Layer 9 of a small transformer language model trained on English Wikipedia (12 layers, counted from 0, width 96).
A neuron's activation on a vector x is squared ReLU(weights . x), where the dot is the dot product.
The model reads these tokens: "act" "uring" " Company" "." " By" " 18" "95" "," " the" " name" " was" " short" "ened" " to" " the" " Baltimore" " Ster" "ling" " Silver" " Company"

The vector x that enters this layer's MLP at each token. A number n stands for (n - 500) times 0.0088.
0 "act": 501 484 441 426 495 459 547 549 461 466 498 560 479 411 423 497 478 479 441 523 422 473 390 499 466 781 488 428 514 403 507 616 495 504 539 445 492 517 549 595 504 511 496 534 453 496 477 566 468 545 508 569 413 551 471 505 479 528 493 485 563 453 543 624 443 608 489 583 454 569 482 500 507 452 534 515 608 545 567 369 512 552 508 489 452 495 415 329 467 694 301 465 519 483 433 361
1 "uring": 593 503 472 429 429 516 525 443 574 595 490 448 527 467 478 447 469 523 451 553 590 504 424 548 408 767 490 450 420 468 408 526 526 466 547 478 594 448 414 518 587 428 515 477 469 404 572 611 507 493 535 542 456 492 509 446 507 538 499 470 358 487 320 558 472 494 465 532 533 591 555 570 443 363 394 518 564 600 482 546 638 484 572 650 433 550 520 368 547 582 397 451 571 670 419 474
2 " Company": 559 503 466 422 508 433 455 506 569 567 464 486 483 481 523 441 513 465 449 461 522 507 468 542 536 768 481 425 463 465 496 511 423 414 625 609 617 500 476 549 446 402 478 478 488 464 604 626 564 567 500 525 470 544 499 491 486 618 526 339 415 488 407 548 536 613 441 493 556 595 458 595 470 523 456 475 580 499 462 600 628 503 565 686 553 627 436 305 501 533 421 516 444 505 468 541
3 ".": 424 577 395 458 457 378 475 492 514 473 453 494 520 453 495 511 454 409 473 477 497 575 525 546 482 799 532 418 524 462 488 452 522 480 514 513 580 480 443 586 569 439 428 515 408 454 576 547 530 677 528 588 440 534 484 540 462 582 504 430 473 467 330 509 370 512 495 460 462 632 450 567 509 453 414 496 575 539 424 487 598 569 479 636 597 457 402 386 494 640 391 472 486 512 380 477
4 " By": 549 488 415 455 563 443 506 507 413 485 431 415 486 506 579 529 443 466 503 483 502 581 471 561 381 775 473 393 491 515 462 479 693 495 577 488 501 367 446 551 584 549 499 566 434 515 598 572 437 443 467 560 476 512 507 495 407 576 460 538 456 528 466 510 380 436 372 455 479 633 532 552 629 465 376 490 466 548 402 635 571 553 526 638 435 441 514 444 474 359 450 513 548 551 425 467
5 " 18": 507 539 451 407 524 567 603 499 510 498 448 520 465 450 507 436 442 545 452 450 558 522 410 598 402 566 523 428 486 458 447 606 578 466 596 556 653 509 450 521 530 456 393 377 441 476 556 611 458 581 540 532 552 536 407 451 465 499 457 520 437 541 523 550 491 456 496 448 627 646 488 527 488 398 416 481 501 349 454 727 607 635 506 613 397 487 409 336 475 465 488 459 460 483 376 507
6 "95": 599 560 397 396 476 471 499 556 490 581 467 481 446 506 464 492 471 543 541 451 526 445 438 599 501 613 470 411 573 497 485 595 486 500 528 508 654 455 353 534 492 415 434 445 491 424 495 565 477 657 584 561 621 477 568 412 482 512 391 438 447 507 469 492 457 539 505 557 598 720 534 572 603 407 390 557 596 446 420 592 571 526 513 542 441 387 466 300 473 475 446 511 461 480 393 527
7 ",": 557 532 448 393 420 471 486 579 498 500 567 497 486 470 521 498 459 411 539 468 562 566 547 520 538 831 530 445 565 459 451 487 463 448 472 482 554 424 428 500 599 459 423 481 393 433 542 524 477 670 560 576 544 515 435 428 409 534 482 488 501 496 411 552 425 444 487 483 602 608 575 614 534 401 419 574 545 510 440 529 637 527 537 635 497 377 442 337 507 536 428 502 520 508 465 533
8 " the": 457 564 464 423 524 441 512 561 474 532 565 508 524 471 473 475 508 418 502 504 590 563 484 482 466 977 560 492 466 508 461 490 481 404 588 465 524 446 418 533 541 469 452 377 485 512 516 486 560 487 503 576 525 511 437 503 432 553 515 485 462 462 488 488 514 505 502 449 529 590 581 602 539 474 417 495 566 522 526 507 464 406 475 556 484 457 438 377 574 477 302 502 536 576 484 412
9 " name": 566 545 351 421 467 403 565 539 612 559 487 543 444 491 512 435 407 551 492 556 516 646 595 540 485 697 532 516 480 382 483 603 522 327 570 529 684 436 406 515 470 335 508 509 491 518 593 439 613 479 518 643 513 516 467 520 397 525 537 511 307 456 457 514 508 471 511 468 522 636 550 525 429 512 485 482 556 495 525 481 573 484 469 648 509 478 455 367 543 541 464 532 558 583 472 483
10 " was": 498 487 429 373 536 451 524 620 466 630 535 470 462 473 482 448 526 474 414 519 454 646 598 589 388 558 498 471 439 440 422 537 451 408 619 537 569 543 445 518 524 409 526 452 394 468 566 493 558 582 515 597 497 463 558 546 338 544 464 414 431 514 297 641 479 538 468 452 512 597 533 574 520 466 378 487 592 451 461 405 529 473 513 681 485 440 450 338 540 389 466 481 511 483 547 455
11 " short": 460 582 470 432 454 525 533 581 543 560 511 470 429 524 395 531 454 495 547 417 475 587 560 585 355 671 487 562 474 458 452 491 506 463 542 529 673 530 473 528 444 463 483 529 529 501 575 481 543 409 633 638 525 368 636 510 429 578 352 502 595 482 530 557 492 544 442 344 495 507 415 468 503 420 403 447 507 469 440 505 572 534 477 778 413 532 473 371 545 487 432 445 548 595 441 529
12 "ened": 577 580 322 439 510 478 457 592 507 611 522 469 448 541 485 452 498 566 496 476 469 537 495 571 347 686 524 463 476 522 437 476 517 355 500 503 564 423 491 535 521 471 501 575 504 456 548 536 563 470 490 631 460 467 592 395 399 531 449 511 539 480 401 600 475 509 435 459 498 509 499 528 514 363 269 525 446 485 383 455 627 539 405 731 468 459 490 326 500 510 429 499 588 464 489 596
13 " to": 495 481 395 458 544 481 549 543 504 493 434 515 553 557 465 398 483 505 504 473 478 491 558 551 399 888 530 501 504 380 428 556 521 428 561 526 535 339 410 559 593 502 531 507 435 442 573 509 496 430 447 645 447 531 516 496 383 551 488 585 528 541 431 562 423 487 496 444 571 497 562 586 576 457 372 532 516 602 382 513 581 633 480 632 494 522 468 421 557 486 452 451 445 527 486 540
14 " the": 469 617 454 446 548 501 512 516 460 530 490 519 516 479 422 400 492 477 481 461 515 507 466 508 455 949 510 483 528 437 435 517 507 450 530 509 522 507 424 538 573 512 474 494 463 497 578 522 538 477 469 620 518 502 495 483 370 588 450 532 490 494 448 549 530 507 492 438 501 522 616 556 566 550 433 498 502 512 498 480 468 410 480 593 486 492 422 420 542 546 263 487 470 499 491 512
15 " Baltimore": 525 560 462 446 523 504 547 562 464 603 573 584 451 472 478 481 566 553 458 431 577 504 488 492 517 677 542 499 507 495 537 540 483 403 574 553 654 449 326 503 439 535 493 362 470 508 559 599 571 483 607 570 420 456 508 502 496 638 567 430 534 416 472 484 686 410 459 443 610 546 423 507 578 546 453 499 541 480 449 642 583 439 327 549 604 543 434 493 472 623 412 443 524 565 422 499
16 " Ster": 585 511 475 405 588 456 505 485 521 516 525 543 500 485 442 402 557 592 420 473 607 613 506 506 473 594 523 507 503 403 560 431 544 532 602 397 706 436 402 587 524 486 460 501 431 594 527 603 553 382 428 495 539 537 589 511 622 766 525 531 455 513 323 572 550 529 532 487 542 641 445 453 527 486 413 489 481 522 463 513 652 441 507 628 514 522 491 404 493 539 574 528 484 614 400 522
17 "ling": 540 522 528 492 437 461 534 452 511 693 594 536 416 496 417 493 454 547 442 503 640 503 461 468 438 576 515 531 417 518 528 489 468 470 600 505 612 398 288 534 573 377 391 366 495 538 531 593 569 389 543 479 427 526 509 459 480 603 541 417 436 465 363 497 663 504 513 465 517 526 500 536 532 426 509 509 492 626 546 670 571 477 608 516 644 492 500 473 504 493 456 545 603 501 493 621
18 " Silver": 470 505 488 472 490 392 478 509 479 557 566 450 448 509 468 502 543 574 482 480 555 540 577 547 427 583 477 529 487 456 586 521 380 414 520 488 720 451 377 638 510 470 501 443 391 521 530 501 637 398 507 399 358 457 602 453 487 670 518 429 489 390 477 570 540 512 532 385 558 571 410 537 571 510 424 499 486 603 478 624 620 390 463 577 640 486 549 379 455 450 411 503 558 481 532 544
19 " Company": 540 574 500 476 495 401 459 535 473 685 471 477 475 523 467 445 476 469 474 480 578 545 509 498 556 636 456 473 497 495 499 526 428 466 657 533 701 444 468 566 437 406 488 446 538 466 602 592 584 510 520 512 427 543 470 519 435 603 564 312 376 494 388 498 565 644 504 461 538 543 460 598 533 555 442 471 547 539 451 626 624 497 478 616 642 574 422 317 410 448 461 551 464 454 460 614

Each question shows the input weights of one neuron of the MLP. A number n stands for (n - 500) times 0.003.

n328: 573 366 471 553 436 477 389 425 450 531 581 543 383 484 474 622 587 560 476 434 468 380 427 561 677 364 521 590 529 458 531 523 521 602 617 560 498 482 420 542 413 622 505 452 788 328 507 513 679 447 560 446 522 527 458 503 521 486 535 487 348 326 490 545 540 695 564 555 474 609 492 540 603 633 493 469 472 592 444 688 495 584 480 426 606 418 353 519 363 549 369 545 545 529 592 414
Its two highest activations, in order, are on tokens 19 " Company", 17 "ling"

n47: 474 492 610 504 527 462 518 580 529 504 552 641 568 573 365 447 470 510 585 585 612 565 635 432 479 415 584 471 482 452 512 456 463 462 535 498 445 529 468 649 506 559 478 575 523 466 445 524 525 496 454 642 542 554 457 490 613 342 521 447 580 498 550 559 581 520 407 517 563 494 455 443 604 656 345 456 535 577 480 462 516 555 431 566 510 563 518 496 556 508 535 555 623 444 550 537
Which token does this neuron like most? 12 "ened"

n549: 409 362 411 552 404 528 529 376 532 460 571 416 421 488 555 503 587 489 444 467 535 366 547 599 365 626 267 526 317 560 642 452 570 459 606 517 343 497 494 463 373 606 628 717 547 539 522 597 562 402 397 452 545 559 514 352 371 451 385 448 508 558 571 674 573 600 455 542 364 514 564 509 459 580 508 497 539 451 539 681 593 572 628 406 455 700 698 422 509 705 585 566 595 537 544 597
On which token does it fire most, and how strongly? 2 " Company", at about 5.1

n431: 437 518 590 456 564 505 446 410 505 515 548 274 402 480 605 646 565 560 528 564 439 463 609 503 598 411 477 456 424 495 435 423 603 428 435 572 435 466 390 465 502 453 490 532 458 478 538 525 560 424 581 397 445 495 556 351 706 607 386 510 498 571 467 503 446 538 405 450 556 575 415 603 293 339 474 480 480 591 530 394 498 466 493 488 403 326 617 553 325 653 376 556 495 684 553 421
Which token does this neuron like most? 1 "uring"

n556: 648 541 309 526 541 477 481 437 517 413 559 488 439 610 409 385 491 413 621 562 359 410 576 681 532 436 356 440 595 401 446 456 444 403 448 641 487 484 467 573 451 680 514 475 495 502 529 481 552 502 460 467 554 593 562 485 477 419 450 488 495 469 380 476 522 342 406 733 459 491 464 514 618 436 458 493 539 607 567 491 474 482 518 491 502 498 666 577 364 599 546 414 509 453 484 465
Its two highest activations, in order, are on tokens 6 "95", 12 "ened"

n334: 604 464 360 562 453 659 527 540 530 567 506 568 413 612 476 591 649 445 569 534 470 474 416 610 446 492 659 645 515 695 520 374 628 478 550 465 243 463 538 410 557 534 459 816 602 483 447 582 633 506 588 425 399 557 473 407 618 559 536 553 554 456 575 393 587 599 635 655 541 350 642 634 518 300 660 454 452 550 389 470 609 423 583 473 512 518 494 457 439 642 344 382 522 506 570 508
Which token does this neuron like most? 12 "ened"

n219: 515 598 566 516 451 563 531 403 491 565 522 438 400 513 513 414 391 513 594 406 419 532 493 471 504 549 387 531 504 526 415 466 511 550 402 578 494 439 452 572 509 630 520 519 459 459 459 491 425 579 487 506 274 509 575 477 618 500 607 500 477 583 546 473 569 507 388 584 531 565 405 509 564 585 470 640 451 568 579 551 633 627 492 578 475 449 448 353 474 533 679 485 606 552 467 368
Which token does this neuron like most? 4 " By"

n479: 548 589 560 425 593 411 416 638 477 493 498 463 536 465 507 625 672 566 587 476 536 529 514 561 603 488 409 563 525 564 507 486 549 391 456 523 576 460 530 440 441 511 482 410 457 455 411 438 498 639 574 489 663 448 530 593 466 605 401 572 551 636 432 423 535 468 486 358 567 436 369 603 507 459 494 641 502 495 561 406 367 571 528 508 548 481 352 626 395 383 392 454 472 578 515 372
On which token does it fire most, and how strongly? 10 " was", at about 1.7

n261: 573 571 425 440 479 455 634 510 331 396 507 429 345 489 683 581 606 445 543 518 364 236 525 525 714 556 648 553 257 507 659 380 575 526 493 665 487 704 800 514 346 382 479 666 482 541 563 538 529 678 538 435 642 557 451 417 647 411 487 619 607 619 455 479 293 420 442 634 704 510 461 638 232 611 548 517 648 538 616 604 547 490 579 519 352 771 366 478 462 420 479 697 510 379 556 389
Which token does this neuron like most? 2 " Company"

n490: 425 399 553 563 726 603 435 457 398 443 632 408 467 644 587 471 569 472 561 429 421 495 479 526 574 498 364 537 531 593 503 640 550 549 382 441 493 597 446 423 546 379 665 487 444 236 353 399 578 456 404 621 627 484 526 570 582 574 493 414 538 458 605 694 476 588 482 532 495 474 429 429 487 456 517 541 410 451 464 367 507 480 599 545 562 448 497 478 523 469 396 367 485 624 683 502
Its three highest activations, in order, are on tokens 10 " was", 11 " short", 0 "act"

n0: 297 480 581 562 485 551 517 388 435 412 593 640 461 555 460 438 517 476 515 719 569 553 611 435 495 429 634 367 446 529 476 442 412 411 484 473 498 393 393 436 427 440 539 438 632 420 563 510 449 515 473 444 436 396 405 386 609 409 571 520 341 502 534 555 452 466 558 590 331 580 505 350 433 571 459 449 574 591 433 516 498 426 598 509 418 537 554 508 576 703 604 505 362 498 408 455
On which token does it fire most, and how strongly? 1 "uring", at about 0.85

n331: 516 560 612 392 408 600 656 571 600 553 601 408 616 572 519 546 625 421 484 436 525 562 495 440 418 352 487 541 596 474 413 581 511 508 378 537 442 451 534 420 670 474 585 554 393 310 588 500 437 489 545 326 428 544 489 492 597 582 474 569 503 575 586 522 435 376 466 767 610 521 603 719 570 627 451 505 518 543 435 465 457 544 528 592 619 398 487 396 511 291 525 519 586 622 518 385
Which token does this neuron like most? 7 ","

n164: 653 368 821 484 379 438 462 618 630 326 481 561 562 661 538 547 540 503 494 493 715 576 455 375 667 407 562 653 422 525 469 491 567 628 598 354 411 551 525 597 423 427 519 500 439 451 545 588 432 383 352 565 464 610 418 600 626 613 428 547 700 494 664 497 529 534 497 605 348 633 599 337 449 600 584 497 212 396 546 348 429 698 509 597 546 532 444 566 441 435 506 509 557 400 485 423
Which token does this neuron like most? 16 " Ster"

n519: 484 657 641 271 497 400 540 400 540 182 542 620 432 622 467 447 551 523 513 380 357 630 218 493 320 406 597 404 311 523 513 622 553 407 469 565 482 525 506 493 539 697 392 465 379 462 481 562 459 457 536 516 428 355 563 365 461 621 368 569 484 598 536 387 473 494 436 329 526 403 490 434 434 770 497 519 396 562 625 253 423 475 590 562 405 467 581 751 500 471 513 559 584 549 684 297
On which token does it fire most, and how strongly? 11 " short", at about 0.52

n301: 596 282 617 528 416 404 483 372 469 404 417 627 445 506 391 489 457 374 540 546 451 546 497 441 508 338 385 480 566 525 431 391 443 471 605 492 394 540 673 450 663 449 643 567 583 589 516 566 517 481 542 623 465 264 536 531 421 644 479 508 660 614 701 309 642 536 516 595 394 432 447 430 508 376 526 304 535 605 389 402 397 473 558 528 546 388 505 439 453 599 466 500 492 459 579 475
Which token does this neuron like most? 0 "act"

n395: 594 428 563 320 612 606 444 346 534 320 742 587 485 358 388 540 584 488 415 474 409 587 573 406 629 483 479 594 537 503 667 443 578 602 588 567 537 521 558 570 624 670 806 374 421 446 398 469 478 315 356 491 529 582 404 620 594 467 535 580 530 719 480 388 613 546 536 519 432 412 544 434 559 430 545 709 592 429 518 514 508 488 599 531 360 599 545 500 497 698 459 673 649 638 541 621
Which token does this neuron like most? 16 " Ster"

n353: 202 467 578 563 572 427 542 427 554 621 586 485 264 368 497 632 570 367 467 466 514 477 451 588 467 465 429 512 494 479 420 582 527 559 591 541 446 652 482 444 398 572 453 491 488 424 782 458 343 404 530 547 454 356 344 472 427 440 469 634 664 560 653 446 631 538 620 460 335 359 615 579 599 414 420 383 618 318 346 447 443 702 429 546 475 395 518 481 482 538 406 500 463 408 605 563
Its two highest activations, in order, are on tokens 11 " short", 5 " 18"

n126: 640 454 393 519 621 584 779 550 581 424 508 360 500 527 570 548 422 621 625 503 554 477 560 451 370 479 252 530 545 529 634 618 557 455 609 445 490 490 587 373 403 417 524 505 407 453 356 468 260 505 511 592 514 525 395 396 565 539 347 388 428 577 556 484 443 460 421 456 457 660 562 486 333 357 579 605 477 537 500 547 519 466 409 406 597 500 469 534 558 386 533 564 465 505 551 468
Its two highest activations, in order, are on tokens 5 " 18", 6 "95"

n172: 416 431 503 478 618 489 623 377 514 594 473 503 548 434 451 415 577 573 428 557 674 545 453 478 406 512 460 773 543 281 554 593 550 585 446 409 493 665 492 535 415 529 565 468 486 513 402 359 508 475 353 401 568 528 390 590 497 612 508 557 487 432 565 393 289 387 545 364 379 567 338 398 593 443 480 594 518 451 651 384 389 516 613 510 458 519 511 523 293 557 525 503 322 481 544 498
On which token does it fire most, and how strongly? 16 " Ster", at about 3.5

n506: 468 564 696 533 411 562 419 485 503 498 359 536 405 533 525 589 443 552 322 558 357 466 391 521 518 405 502 541 455 437 403 408 503 462 378 435 479 590 495 610 510 466 580 556 456 507 538 442 581 447 528 577 503 658 579 666 483 495 481 371 566 401 542 472 299 350 527 332 485 385 421 610 533 510 554 627 476 593 436 437 546 539 560 401 610 378 465 505 398 683 562 464 493 432 632 578
Its two highest activations, in order, are on tokens 3 ".", 18 " Silver"

n319: 537 406 513 607 627 523 590 602 526 543 483 346 483 690 538 408 489 650 646 500 521 433 497 436 538 523 489 407 474 463 542 596 509 437 446 545 440 453 619 335 444 517 292 592 459 520 500 554 298 434 655 384 530 577 587 450 551 606 324 480 566 486 581 480 380 466 542 384 613 591 726 314 593 514 593 506 616 428 629 500 355 489 508 354 622 587 621 292 460 662 500 558 606 548 336 442
Which token does this neuron like most? 6 "95"

n391: 516 427 517 529 396 471 604 503 500 552 505 422 479 553 556 457 606 482 419 657 647 485 359 487 549 389 445 529 513 429 265 508 266 633 528 497 469 609 495 440 477 508 631 408 465 446 468 453 536 458 632 307 536 473 567 481 409 497 556 362 487 458 565 433 567 469 466 453 335 458 583 570 367 380 478 591 503 550 474 493 483 531 377 483 456 580 443 683 377 589 324 553 492 747 374 572
Which token does this neuron like most? 1 "uring"

n140: 527 435 451 419 467 405 403 427 497 459 593 396 516 489 508 517 370 326 244 278 457 599 508 548 638 426 617 615 585 511 462 478 652 450 615 495 533 447 527 421 538 465 511 489 407 495 375 467 420 387 533 429 451 588 411 435 516 162 418 564 319 348 513 620 599 574 495 480 453 549 355 598 442 478 490 432 489 448 554 405 522 484 576 533 420 486 582 503 492 462 548 464 372 632 629 301
Which token does this neuron like most? 10 " was"

n560: 555 443 539 396 544 453 444 691 568 588 496 470 467 488 490 396 500 459 522 411 471 444 537 559 563 441 584 584 510 557 429 424 504 498 487 449 580 462 561 484 562 415 557 407 461 481 380 357 551 434 458 426 560 539 578 471 553 609 460 405 615 498 424 420 591 547 393 595 610 453 576 476 518 478 571 600 435 429 467 542 507 398 530 522 428 478 543 590 561 459 506 494 568 518 532 525
Its two highest activations, in order, are on tokens 16 " Ster", 17 "ling"

n145: 461 470 558 447 387 313 566 303 417 432 510 380 597 447 477 566 522 451 553 527 406 427 473 393 323 221 445 692 526 493 610 574 253 612 537 342 327 475 471 500 837 418 467 462 376 574 398 451 405 730 386 422 503 517 394 426 487 310 569 621 598 431 269 533 544 536 442 568 295 403 503 407 474 510 303 539 528 552 500 500 565 405 416 524 646 457 539 376 613 591 554 454 652 585 459 410
Its two highest activations, in order, are on tokens 3 ".", 17 "ling"

n281: 440 503 559 622 539 548 473 592 544 550 495 417 543 525 512 451 633 495 512 493 452 534 406 468 590 473 573 481 505 483 526 462 476 538 660 484 460 468 540 538 510 455 490 498 431 466 464 490 552 460 458 526 430 498 559 416 536 562 535 493 416 498 572 458 613 510 439 488 396 424 566 534 454 401 463 541 555 498 458 511 542 404 459 423 533 492 594 477 493 419 495 465 459 537 562 462
Its three highest activations, in order, are on tokens 18 " Silver", 19 " Company", 17 "ling"

n29: 576 579 332 546 523 607 494 472 543 429 480 598 472 474 494 583 332 435 596 509 476 403 515 500 506 546 395 509 654 404 333 637 378 600 619 649 414 462 644 372 416 539 435 539 617 408 516 406 518 420 317 616 455 655 344 497 455 612 415 557 475 446 581 569 541 463 579 488 442 573 315 755 416 508 642 421 494 354 559 447 433 456 570 516 381 540 677 470 424 477 666 466 516 307 582 380
Its three highest activations, in order, are on tokens 0 "act", 9 " name", 5 " 18"

n274: 482 537 599 498 459 498 536 456 630 377 413 541 455 387 568 448 535 360 429 448 462 594 500 539 417 397 442 457 417 422 605 438 470 511 549 518 395 519 496 581 412 489 619 367 472 533 494 453 542 466 588 511 439 329 550 535 544 574 446 484 591 475 465 502 341 589 524 669 448 422 445 475 445 638 475 451 563 297 491 563 469 526 451 563 460 461 453 559 458 536 599 502 530 592 650 619
Which token does this neuron like most? 11 " short"

n521: 630 595 554 617 555 570 494 361 374 611 631 539 579 513 529 674 635 358 340 631 530 432 474 500 395 305 408 503 506 446 598 641 441 436 622 547 424 561 351 490 563 308 541 568 599 516 485 532 526 545 577 519 620 668 371 467 472 419 601 692 503 359 535 701 592 405 629 520 461 611 763 633 539 522 482 595 478 426 300 348 616 540 585 555 414 629 241 537 535 414 657 419 373 315 610 526
Which token does this neuron like most? 10 " was"

n259: 494 412 364 572 647 448 600 393 525 503 426 412 518 453 466 650 539 580 519 639 503 578 602 475 509 422 687 525 614 294 497 612 437 377 562 299 274 503 472 365 482 533 352 629 370 591 503 528 385 528 593 427 474 373 291 586 542 428 562 711 631 364 392 491 614 408 485 568 478 723 466 651 703 521 489 390 533 488 394 480 438 602 488 323 583 494 701 269 515 515 522 466 550 454 577 528
Which token does this neuron like most? 0 "act"

n300: 309 536 425 351 565 557 729 566 455 595 526 490 354 516 387 494 462 471 323 493 482 428 628 608 461 428 636 636 462 373 500 437 467 552 400 535 573 675 522 650 579 606 481 590 322 506 509 529 497 500 340 538 587 474 526 437 487 361 500 365 534 458 609 562 474 729 500 463 477 554 565 640 552 564 701 809 441 407 547 423 393 506 834 488 517 542 588 510 376 440 703 355 679 369 543 605
Which token does this neuron like most? 10 " was"

n482: 604 500 404 380 486 474 680 470 550 526 486 476 467 311 481 665 474 324 464 540 500 514 395 456 515 568 564 567 429 491 462 444 679 473 584 591 569 596 662 580 425 433 502 440 466 477 448 521 456 602 467 357 418 527 529 348 458 485 552 433 571 593 435 526 570 472 381 376 505 582 454 529 416 403 489 575 456 327 553 502 509 558 570 448 428 452 596 660 479 528 549 553 459 429 552 376
Its two highest activations, in order, are on tokens 5 " 18", 0 "act"

n419: 457 678 497 528 618 536 522 476 658 533 640 512 342 543 550 556 605 482 578 548 449 491 465 575 425 503 670 621 405 533 427 313 603 654 389 500 419 524 785 439 530 616 582 524 698 632 483 524 383 497 515 539 321 541 413 468 677 406 506 491 642 466 480 444 450 533 404 433 512 219 407 478 546 391 460 497 355 362 700 480 558 521 523 700 287 481 488 387 358 524 406 611 541 430 342 427
Its two highest activations, in order, are on tokens 11 " short", 12 "ened"

n532: 513 369 449 509 466 488 417 554 609 678 496 416 531 441 470 521 554 529 379 526 437 592 489 438 569 530 521 479 614 443 477 517 509 592 470 558 490 459 554 487 376 514 523 465 381 517 552 519 352 513 511 529 388 480 468 428 384 556 601 424 484 589 461 598 511 368 506 551 443 339 598 626 581 519 449 483 496 454 574 531 502 486 540 433 673 440 523 374 546 527 506 511 514 351 422 508
Which token does this neuron like most? 19 " Company"

n484: 430 458 413 453 508 602 407 390 395 446 424 370 500 582 599 516 452 465 550 503 417 561 517 262 639 397 554 511 372 454 511 342 514 482 464 562 605 490 406 408 350 365 565 550 508 372 433 557 390 587 535 554 296 590 514 410 447 373 456 323 513 503 383 351 450 503 444 333 412 336 409 467 544 405 560 629 542 478 327 356 522 376 598 431 585 541 578 437 540 584 545 437 513 381 394 517
Its two highest activations, in order, are on tokens 3 ".", 19 " Company"

n322: 495 396 532 539 547 480 503 427 519 418 462 405 421 520 581 441 506 585 461 445 429 531 419 558 480 558 479 525 479 492 421 562 494 468 444 514 531 494 485 451 485 580 436 563 614 477 487 439 432 477 586 442 593 511 576 467 518 493 490 514 510 418 506 520 495 486 492 405 554 497 439 413 512 500 449 527 463 511 489 493 532 455 548 588 489 506 465 489 521 619 476 474 501 494 427 570
On which token does it fire most, and how strongly? 11 " short", at about 5.1

n406: 540 486 608 545 455 366 438 416 459 510 412 559 456 459 342 541 530 584 490 482 544 391 580 583 500 515 601 579 507 480 658 607 354 361 571 607 429 598 476 196 450 747 615 635 538 410 510 493 381 446 687 413 564 577 195 493 523 489 331 446 559 554 606 459 569 679 774 514 555 430 517 397 452 426 792 336 598 378 520 421 417 704 558 728 398 469 319 564 527 321 507 527 368 382 549 624
Which token does this neuron like most? 5 " 18"

n167: 581 583 490 562 564 515 515 477 405 568 495 559 394 410 443 700 535 324 555 447 375 374 534 541 570 509 568 642 467 427 540 510 516 391 481 425 332 461 487 576 600 574 624 594 550 565 420 457 619 623 500 324 617 636 492 542 470 637 595 579 507 429 437 539 417 500 560 564 626 445 469 580 672 487 413 620 375 632 425 578 472 631 423 576 431 518 492 529 520 427 536 336 560 437 481 493
Its three highest activations, in order, are on tokens 13 " to", 4 " By", 7 ","

n530: 409 449 497 398 345 453 458 369 578 535 426 458 515 324 569 500 587 465 654 460 358 489 567 413 367 521 544 545 415 594 401 552 606 340 382 564 419 520 459 500 352 494 550 443 494 627 494 482 436 322 293 570 620 682 664 546 480 578 390 515 523 651 646 458 349 576 532 743 661 427 533 335 413 529 421 459 603 689 471 514 564 448 621 272 439 485 480 668 494 412 464 432 531 453 559 400
Which token does this neuron like most? 13 " to"

n554: 550 391 453 507 334 490 443 493 652 722 473 469 368 557 598 365 533 467 517 493 460 568 527 384 572 533 447 327 373 523 384 507 442 475 433 536 448 590 622 434 434 613 377 627 479 412 554 734 424 336 610 226 465 479 618 435 356 281 436 604 645 587 623 682 514 294 392 528 419 269 463 554 334 391 657 665 558 480 520 354 564 581 459 539 306 594 661 395 639 593 503 520 757 513 596 622
Which token does this neuron like most? 12 "ened"